Layer 4 of a small transformer language model trained on English Wikipedia (10 layers, counted from 0, width 128). Numbers have three digits each and are written without spaces.
A neuron's activation on a vector x is GELU(weights . x + bias), where the dot is the dot product.

Input weights of the MLP neurons that the questions are about. A number n stands for (n - 500) times 0.0041.
n66 (bias -0.140): 516541390532503423519479371492493329637605323553532377635484437466610538549657590503576539687523391529554422497551510492487433384554649619524328529525528560448559527571653436437563563594490538553456625339445366443430434615364557492444581589622529394389589565398478540600413475492384588655587524370468384338575458497573465473503396459617363485550475480648541421522503622788550371475586
n94 (bias -0.112): 525664450333552321518464545403644631515760455605513492610503565424459445429565475434445640510628459513520555415465472524515507482456437659591530359569436457474527526555571439341363466546603503444593474507561523585428418481487467505632649614480344521485565563487631302535485544548558640394490626451433490523570454380432574586508427363610352609630450620410432408445449610614410624434513
n95 (bias -0.167): 475436556533545621640817583627457484548515426497574372477640556447405638641556631464656426402435367454480284500472508511556510568577502481523519594421435285487465508500565507338508378377395407543454675512492505510596500534557602532413484410346521543399526407538468636652521547331542417531465431596503454440413626551487511545465419433614542437443564346600517511379397508467608437414628
n111 (bias -0.064): 520667356365534557410508518678490540628447574508547249577704690462472313658371485503356432419478485459540437492486369560535396372508627602566418487639440518403707423487423483575482447360561484516473442510579455538433464497530599458471534518535438458522524500447561469406385609433490266430537591325497543487628413440645614547584618571597417527492450552503485532550492489467412594487606
n158 (bias -0.069): 571618457498428581490498502509408463559543538473473528635522543353332411567393390435683482406613604505460493520669569421658395453446489596395515626525593507349591500554389576503572425444331406359365483484495551514601457717510606483461463464462488403599557544430515567467454356675525376537488567396446430572635576623457345466540502431581419594575448502390468505560548557493415485532471
n170 (bias -0.129): 565541577542402438420567601487488637526516347567489475532394484546561448478495447583437441375442417362459497378409508481453549541659401574582234581575612424716588538691643556652453482548487557428511380401526483458580535535514611649475519537438540464442310579657577601622508659658426420430451550334495333324497680552505462411516599533517397477351533377540556336594455609561571438533408
n174 (bias -0.108): 530444513486518353584442362582622508512553418487564508462459545465369438453535573633662543516276350535397343440519443334547583647497567562497637418513502408492463419396503500500518357354557567637419472396653584374520503495598419576556544643537472487490430557618513570553429532558524519677448375447405465449631609537395483631560552427481677426726547522528444653508608518560524361560540
n179 (bias -0.145): 633565567388383551435516416542573597325417477454569406538600449358417447395479618436447503475488271513497556618434553356513518662514523431360445565455519484508466592592282417565492472407588602432351710353511418513545611547466601480541326583400587578552613569528461575500538484691557436314617620343533481394450509455529371409503657459735357495524639518464609475368513580475536374623497
n185 (bias -0.101): 383566485654558497590488692345309396550574589629567620614381647676580506564444393586447465424572488592454626571456529635561488430688514549515402539678607347025581623472655494491445672584538509590692503582509514599445464412350404577320393367477596331389561601553491476562533454534372407470442388521521565398530569506361364539435497497406558529527392380452491359583621518560500527441435
n196 (bias -0.123): 513560449523671467536454418444485528519603520448398474445508546404489497425355562520548465511536462538629562429523524480481574494715534416413442607737700476430344452604682474523584454514449572412356472508395656707428427533403674444409366433497598363482586464687402424489562613503552488340559532568458405462578563484427437373506479516563536535464374204597450570469670374619541486709600
n214 (bias -0.120): 461509406568374459451621526474450682375400495630570430542583607458688525437498395479493549633570334476467486592612454492495332560529470432505487567479555490530488399450537644638500532552408425500612462526425441502510493404415526589498339532611362490516575492475591468757608632492589437517369449446373417441510565428442511600626621439539420428498659443428620429632593359538526552398551
n256 (bias -0.078): 331285313490598600561534485562655332513526463442470533397532510576595478492513697423497511359312654561446443390421534397474454484661432514487553548564488432554464465600463470580454507548644562401516578508508558541461476667664503478503446448474505370427424348412497466616513332643500531620552581511379503564589475471466462435603560401608304670460255607575492633481364432548505532344607
n293 (bias -0.076): 449517470490497384550599421538481449345405558510529385427580615364459618476482583361416695378395272461550500576461531556452339526556554452497588492497505459529586473417598488484449380668385516584422290371557388482680542571413464505570540405604529487413606449419634696533606652605584427476516561419276469630463538548487506574634477515462495695458511552408600516444577471441488392446633
n304 (bias -0.136): 611495557558455574536389430549536625497516485528570290384305508532484392460677544598658407347455369382372660577603516511754436413379608579437383350561584440370430380628398230414520427639653373391577508474552503468565541428567503606310650648446459378534539534454531607526428351520584399425568484542556481660421462484394583570497443511645578589519597431503513497514475571450471483517505
n317 (bias -0.040): 641425565459508564616500528390553500541440476335426550518556600492635492358415588511443541556663513471505392446572536409628457434422547465484503432762355412538393414438550299614610433555505537443443406473495457523561667387440428505493527456352393567520444733695524565549641508568520478267336523393458406586364525436652416553575482397478622571458443445513442511422417594455547439562348
n345 (bias -0.058): 644569358476502658408553566533442609432569522529559465498429460366385594680436433487509518564479406495453569488497555478542553679644420493354648684465547481470519594512555669392525391536379473480602525422490462505552387586409654604525475571474587428456495303550349574588666572463484474585473329432446443498400581505376492551567488604462341439539470449515592530398476537493484493473593
n376 (bias -0.154): 545467402503503468425494450441410609604542545431529548606518618512457429479430622506641603564444321540525610435664711409528644564476443515642585535210431508333517497468628516595597568451492450109553406500613442335489623435386320530486406520458497471552480611426674614527449519390500393500497582365529332406561470570376567512559604432521462436663636514627426550707446541390636329547607
n379 (bias -0.173): 523531536489355619660470448595564464439340491505495473433375464364388567488402449351509495403490472350507466529411562438509529458507491524406647495415614525578392567569433642447479493449637502459543481441582485408610539533321421588478483596633421429579540450344450599548569498582403527596562614648507360491578524475518364580469473469418507480509350496456546429411507469570548620663489
n380 (bias -0.074): 422568387490326497489442476661520360537432378402383598601411559608584444598702424512489546494452481644511543489485532374508487553471646410546706390531544546573420537357595419605379528459594494634713405513570427553489394556343453472516511592532481534404355623630427326520680495503549342627472414536481413609394344567627597500641648466368458641434514387572463559390454391370456672415538
n404 (bias -0.165): 473505538452470538532364514536564551457485646579422534601510553566512513530451280550461578543460468485538333515563410503558386686592430523363594550374560478540502452351468550485277516455373442441510520385412430351442653685523355436524621471483386513507422417474434635479623474574603394602444485638513451392505542420515514528454384564660380608389503517537476535520383268489491477533554
n423 (bias -0.124): 444495535505614325420503606645489564461209638469480491503462626524409570541393353457567434339372589523406578506567562477659420372427552617497367445351477461485561459564608429711412731543458593482494497611619479606611463463503552482375599404486397515676378468399479404572477637553557537581614396371590401540523395534466785410550514309380399589394450544517634386364492471479405396515680
n431 (bias -0.055): 510542589657519540448427439424546436540456546332450582645503569317495529423490389389413538548624401567575500374525411492444463555608360421531467492478528538420528468516369527530511534584584394627680455490620295518560389295568533620675725464449456407485595688538417587554503609591421528456471561557447387446403342515505414513527444540633503477510641349479505532455362728505532545575582
n458 (bias -0.068): 544491492564627552445517637590562591447473562621513479559482473600404520551585394513388518475532485702545667508581422449391567455423390578456329547500392568487605441634507573492431500617532371389592510512603416543543379433316537628689447449597416462512492513531655478503498533523448508670561490545415478396613503478515618530520575505658503488787365595503557429505458609453566543569393
n464 (bias -0.116): 395567320552483357503609514421622397593500599478537541576494619581439474580660536446357518468506610422511516404681624566330535637515569489542429523547605508606543520578586484628327534557492609412311520585397559484557444555529539630404420500511455583441369403596497542532461530517420317469307572682443322368429650371470388591607613642541727369508638473356519331503539532457713480543655
n468 (bias -0.125): 598493399443518663654495567518517353620551481356469581497461629415457397453578441560374508508427526474443518436394528295543404378678478555543364544339495503600535365358551502511421534358616644521386406405614403398517492472567519593488505632593546347473474416508603497433485569473378519446550508361557350567518500661622619581368616620645518425444569679482549463548614558516549399521422
n485 (bias -0.096): 427550292389576546461429551487429500457573434610414477555357343333511506598667440344446306508575544456529562329366689489457519517485359497456445528514566576368641390728533416486401518503459433409611366508448561604463464473494512616579696530425618593357648556457339484632680508418623447486362492607525421503489425411476527559458438482440519508640441492611495812429655435487477539486519
n505 (bias -0.103): 333485413554443438571462542572624448329435519553348564490440520570349516393373558535390524658522395457515545592476595490505502750451546443467556492354448615523596537284508634579602682554455466455566536464578395589404487566423627482505466513460442490469446412623505581611545585597433554544477340505454684358600519368480376436607418568473572483523466510697481419503535425440384402455560

Each question shows a token from some text and the vector x that enters the MLP there. A number n stands for (n - 500) times 0.0078.

"it": 606403459608365530471508294343398558392531223630634477405313408541595517509499554340324482402683634559676387470492423565523441515484568578674421332426389751674308580495550899484590526503465343447506570371542692571414501354432508463739530422577571445610565501499477485459529608462548511664536534318669469573472559582398457701424648739382723338396519564313556444306398427350355569453547
Which of these neurons fires most? n379

"24": 657441453640373534400434421444456489362626295532594714360362372433604497377602456430585561513672690657637321637550293452660504527373677624640486439556320581676417628650453749501561248490671509546393607430504550404380463440499443563608490426309664389624526463511386542390361727453524602559658579497617579523600553565323482523368604510368530344503462594387357472413360304222281448469521
Which neuron fires most, and how strongly? n174, at about 2.7

"k": 508450332752465480382553383297258495375573255647708508505343185523522378506437595389443635454605665705584347538517627510549599519458639711518508360473272625603494557616415712434455326608550469583390517493476698687440582448377586511496392493457615358570607583460420638475451511333576407511509649420769577414526603584378546476478440659375431406401584684539400496443465336314384599407536
The two highest activations, in order: n485, n345

",": 458313487542431463426476488413445538403540422743503643490421523454721484671560511489489456490564582714696465529584381422654522504513568504635489237402397513596556553504397695373603479636567345532410571651561676426443463169494575471614425358477711454560540497483407494409446531591471510602539599380474494491548498548439465567432572623370582351135607657437436400367503376430487381415577
Which of these neurons fires most? n214

"g": 518269480524359503367437414366433455291706269709639457452440348564507478585437648502447773371546532515650375499443457672500612513479573702403304486570315582570337668584504632477453276476398580695503480286533582498343614493518497380582558481434606425694567559588275511513422765343533430695439593407748619425538560572444532580463509781546616412388553572425444528373539235298504455476464
Which of these neurons fires most? n174

" |": 501288401432394587454510490353393515335492365694586624451437423473717597486644441509417612390554656616723322659571313479629528397556534612719464303523312595618481496539412685398616382643566448669369566587541603404477544295349618526563346411518636419547612504606474556439425641586626530469421637399627509605609416494490459660375526657458566418259501523415382524356433223265378372521513
Which of these neurons fires most? n317

" April": 509431343532264559504500473190388524361659349626602649531179401540480466439662550510425640528537699632534384527556435623564587556465705656527481283445127671560513561583391737504646556514512550572429503558632506457493464401519477390525409407358662459551479488623467644443450619498524599505541576349547512574499584452335482619418596776432617245391596697391313428385396367229377448365621
The two highest activations, in order: n505, n464

" Na": 386292484603464574347440362376309527375608245565515726444458402567555537471504436338551575536552602646698329527580396640586618360497533524525412284442163541527329482593481816430533431507577610704342633612563554528325628569499516494500582406484731452589521567411578575454405625436588500545507573551484586395519678586299597581364456772552635438272526580324410490376479312174443568328611
Which of these neurons fires most? n95

"h": 546393333671461482570393354333514558435473160623604655380332355616597441627429534261451625452706730417613325483551430602645552583461452615665355332553410700601394585389463536496565469549642500605426438480437595541474444467517445475470478411535772487763681465557361468471367622447574483480453579379531701367638625496430516501413579615448508455331621657432477430401464473137415518333540
Which of these neurons fires most? n505

"ce": 441260438633342511487402497348296580439472328760679517458498358516556423483644482361355460296552648635564492498631429579495535442448736558500546456441274736572491554482377710556517398615552525618401703469461758520377667486522641470722354482491519467656630543565342550430258607384568389539491588480628473450528521507543504581553516740528572314337557591489421513346442302362188432433579
Which neuron fires most, and how strongly? n111, at about 2.4

"is": 608234511513392466441388476373323657419673221546599644511533576414552419553573588504397708549710607433711462451576351494503517475468632505596377464470235684580509651532454770631398466431531548700431516507382575614405575463407553324518456293477740351538782481484386545338378723531617448522409661573534539509482592548379518714455500661595438418383412617425366468389337460175430479351509
Which neuron fires most, and how strongly? n111, at about 2

"ch": 596434585743419417404457460395428579330481283663804565410350349477488516468584630316378641470566680608560410437529305553559584591451405696632350404473330576549437542530487940509490402455468501661448556548620619574513459432672563536418419426445638449752601503508219543446403605458673615584466641457589674445469572505420443498442511568359500445230591594335516442432405384513335394381433
The two highest activations, in order: n170, n345

"me": 409394320510376662501450388432377569291521215645651558396474317475559473423553622347474680486668686590754464552475558546346553512393746549535410422332478695494430589563425653496519502594633448513488634465490773620383622420568417431657436376547551454634512556451399521528290614393495468504564601443460667498501513649458558592453435782529581317329482640417546480298286415374317617479476
Which of these neurons fires most? n379

"s": 475268457586482427459315327432341573400643325494562621484322498599580581518579375391419617331551672590728419385604399588580439393443753647489438589436300602615351531550421508523469459542421551636374489520454666545515680362444464180510444467598695329607600440580497457430360620559383632679612547494569531521576583710476519524525485627433587622485385698361599533513329359299299428382612
Which three neurons fire most, strongest first? n423, n256, n293

"t": 424372412644348483403290308343337529444563229595630603440402325581604505486351645422399647521584673911721350510542329478552485647334599633510331488569247628537432619589446667546482408470425463605437520529433740605452540472561443394659533370577472471620614593534362499627416572408484512555507521521737534510615538675334491480504495782375471494427558506292506383378385398296344600421571
Which of these neurons fires most? n380

" El": 399264524496494481357547443360393610394508330631487637452347509329595481556629451519426685477609620654683408473495512597549596425537505564539391230527262696542401460535433789427608523544481524529530582716477537537492652501583529453535411276415770515594615631417454651488405565445606506529550590459576579541602658539264507415253518571404646392299548647491224441315450265187390485422603
Which of these neurons fires most? n485

"\n": 531376404468409524469418438314265540399622335586456582509439457472694502585520571454408543516594649636735404392575361407601485399448550565627463243494310640484453598506383628459579365626532400614410605695613679482424594297547642551528508372411609364643609386631477592389432736680585537467565706396567668514432524447392471610409560651380588379336559541423350483419478264339304470514529
Which neuron fires most, and how strongly? n317, at about 1.8

" K": 477343524601489502395455324349313494415518234680558656451340352481535493574520523432468520501585642646767295483540433546701512394592603676600472274535216634605286438626440776463554385600516458589419538594506644598442623614596528528532410436383634397643619530535467630476471458461506537518573634463606619533561641575387563486350387672336556402312570587472436410330507204177394387355515
Which of these neurons fires most? n95

"S": 540395480567438448387510334427230554318603315502574678494311521468600541608545449332470550483560590643657425483550372531688581387481603651695479317467274490655485475681539774589550343617536473590398454586585518627493582596490635376453413417447692422602532457539481550418419580544478530493590549438545595587428605643368545596361432577407503441164498719372351484319380283225405349521629
Which neuron fires most, and how strongly? n423, at about 3.9

"ur": 611360430545489601440473398389408492248650304512552692374426313521547532608577310438466615541603739577674396419578366641577495385391488565536383504482276789666338636430547706564552413529560384590585592554525621493376446403364441389582391483527667396737584594433456410384472765401559427532573588381653443462488677571387593618455510750471544334396541613309494365318389603407299483485560
Which of these neurons fires most? n458

"iya": 486422354677388565371653412363321533413693244549602622404459313616547446545554538410483602418619668569650310579612348678515398429601557543549366459504286741625409540406397688470545485561544397581450630420414482556378547369473500611536365371620639450706584379405364607477281586470535506555443565425607599514593604630346559595466515789517596376557609678352486525310436276261412451355559
Which of these neurons fires most? n214

" I": 494302481538363390471352352386317543392685241672562595438510494555625466598479435431520578504522705659761330601650509649663649446498639616680393442501355662627302517552570751504536440612473481564395473575584585502256535505465516489498544299369634459482657438390480613419448661526569497502503649504576465492593539575381653578353403620424516369327441552346541410325385317194364536378477
Which of these neurons fires most? n404

" the": 494306524557519537447502406390432567343602412710536737569415476450664502664558524430432541576465572617703421439574425438693492439525664531669459222459454588647581548447385683440614455569628333555410629643552649376444429180568570376598452401415618533536507420407405510421409540563513528542496567443543429484500574588379456449458572709420543386206587650505327428364425386447488441431531
Which of these neurons fires most? n431

"e": 446361468535323487597314411410336567521619316612852625456545486615564504508390512460362636454655541587791289534464324545451546461335502510598491366562330550556381563513463897479539553492657585736434585526496676521396511489505559471484258541377642391545556554516278487658452587506575494520552611471695525463509535670345601410451390586433423530297514614347543498355287349292283459545577
Which of these neurons fires most? n185

" (": 548316404547405566435460491395390512379522263606611639450461568455756561569526486424443500557544631611584407475619376549589526352447528698749457292316285717585401529583440684320605430609481458570434484622532691399512529410368495479623410400581666441593626482576451477427401720670635569499482656354496587509476504438459558574496481725432500340323516599384426469327491114323328513540494
Which neuron fires most, and how strongly? n214, at about 2.6

"ap": 523320490579332497342460606380239457320590267664583613600292411431429376456671628440475700446687479657568365484503375549632520486285585615607483556511331594567316539553522811567450303472446548606625567392511712584458525479500483504579467393530546433668584608525419523482402642395532527572564547390677550476553547479322563818409520783331470543433569699380301562295445326234337475434517
The two highest activations, in order: n94, n345

" Sp": 500386599530453479426394445380320646373505265696544704489274489464576564556497561443478651491649672592695365501561328542585583406465649651643467490458320697632202500644434730466493489607515477591571495529528606528463506582577488480513381348537564447644557504474422494435443653550477632629684612422625591459436583544385498654386487634486450496173425554397384304245398177357373300434539
Which three neurons fire most, strongest first? n423, n379, n404

"ster": 486413491579388505467499398406377545388612272602477723373417274563515532385594698566345582445605703546588435473472518657540490463389545499571471471583446631568308546459493596586427449674547327639483650557472677508451509338440591460628340399653687496607594517619384521395294749453547543631523640380640654357595545568276504573467474730363470304322502735541380364347507371322345488398557
Which neuron fires most, and how strongly? n505, at about 3.6

"y": 490384417629406510428402376530293556414560245517644500402419456530536482495476532423446763508533715623769403470658478558629491415421578690515389375586373814666392617506437776448534307549574502596376584337482632634388577399342596520556460317470592406672604522462389528396363640405480406588537584434525567507585506606443559586360510661426568245414557785343565408368466450213358638416410
Which neuron fires most, and how strongly? n458, at about 2.5

"ib": 492487536586481534407439417524390547382660240593657577442302329368445450621504502451489657549664708555568311486454406536671611232381566562622463404443391573684377612539369512510701585425400512443482541433417624543405531472436631417574433396463545401702576526505309427556389749375652605581471686452766632486658437573367496458400550773472584462453514561524437367341407315417351360541588
Which three neurons fire most, strongest first? n196, n66, n423

" Award": 572369462568303443456409378295340499273570338747643556464519387530565438472531529445484532495832639569616354501489365531502462497520601543505444477484232889596379496488403764485579446648497530525397578543450730408400511345455497450608360557523671602508507465622374684456359553539675521598503595397612650497627533553442606638503507777495511372274502467306355528400388307302344496376619
Which of these neurons fires most? n214

"ad": 507372529506499535512489448428499537363607281669564764582356426482676398557579507439374455503596692673659360468580335484633459553414533496660369254493351618622452563473409657469665467583537348472439535566463721381430511276507484499685526399503750445556518503600440549430433588501579449553607613401473418548565596532397562626406572586357557321291550797461478404250453392430373341360540
The two highest activations, in order: n468, n94

"way": 500417528581284517535458442301266638365426393594550575490383431621594450482657404303366619466584824577543388623656494537563541490369508522669506530520385693609486712481364757527542402484655320569350622357508668431471564453381489410644569396484602427608612504548380656452428599403657487543524677477558520369522563561317566636495523674513566259470443664352378479299414365250294533415390
Which neuron fires most, and how strongly? n379, at about 2

" ": 511283357471438571420414478371318535456528372565552707358351519429633419609701588412489454403512667656660245407595398593584597450415607608687362247516296702574548634571445607367692359675547453603363512455581574524497594443531591474539396473508759463527607400550349631428497700535584547431524529394675673513542489487417469529464558634489577334330529492355427460323530149371350549463530
Which neuron fires most, and how strongly? n485, at about 0.83

"st": 588287473546292371527389487425358572403629278758532511511326511487650635468529586504403586460545611575672402395444311539561507474541610689374392476550318700506469587498523604548474383674585450538602575397488636451489699448510468212566393362580516541619687450569448648409325666253549479709440574367622557480557709565249568429540583698501535468463587533321420538364477430255317390382516
Which of these neurons fires most? n293

"id": 561219541481397440462483457262386546470670202607621473492377465495682546363404555334414645459713566601576452427603259622622698283411551643516395394545376623539384586463447700420521386474545437465489663366372689555387574461389459474654451429489744425551608511504455637494413691312554382682518669446685550599545645501425567654453573773442554371503450575393419366398580508326429481395468
Which of these neurons fires most? n94

" S": 475288466587413437394409380425294598411619292615606652446431476467540593608530527395410619454607641565782288494626324536546535499447584656550499329544164618621365473563527791548514287589498488674367378552499529540542641543516522407475396342572612467603561432560506608437465655548545475570658639539646580534429570547349634560418379718478527443202446626401467395324426264085453418457625
The two highest activations, in order: n293, n404

" Association": 657372389524337410442398398421384557282687314778645630477430474515555466416622463288349491485727681562576408616563459521549545508505536619606519406522382841598315604538412778498553456619422414593424602538470700479448541353521587417549453330532673547510463572524368590543368635440629409565566554432535555441600469504463569656412534658520510362231466596372331514322409245285323480479615
Which neuron fires most, and how strongly? n214, at about 1.9

" La": 426326498615428552377499393558323600317560213576452690504449389497701458594467610300433623388517586512634414536492362637547642395440668589655380316492212710564381426426425690468667482528519572518501445696533507687376619539573619459447460311421688561524603503464553646371374602541661520577547508450552506514470595591295576602472478647563575440252608654345366478308378351215379388498463
Which of these neurons fires most? n293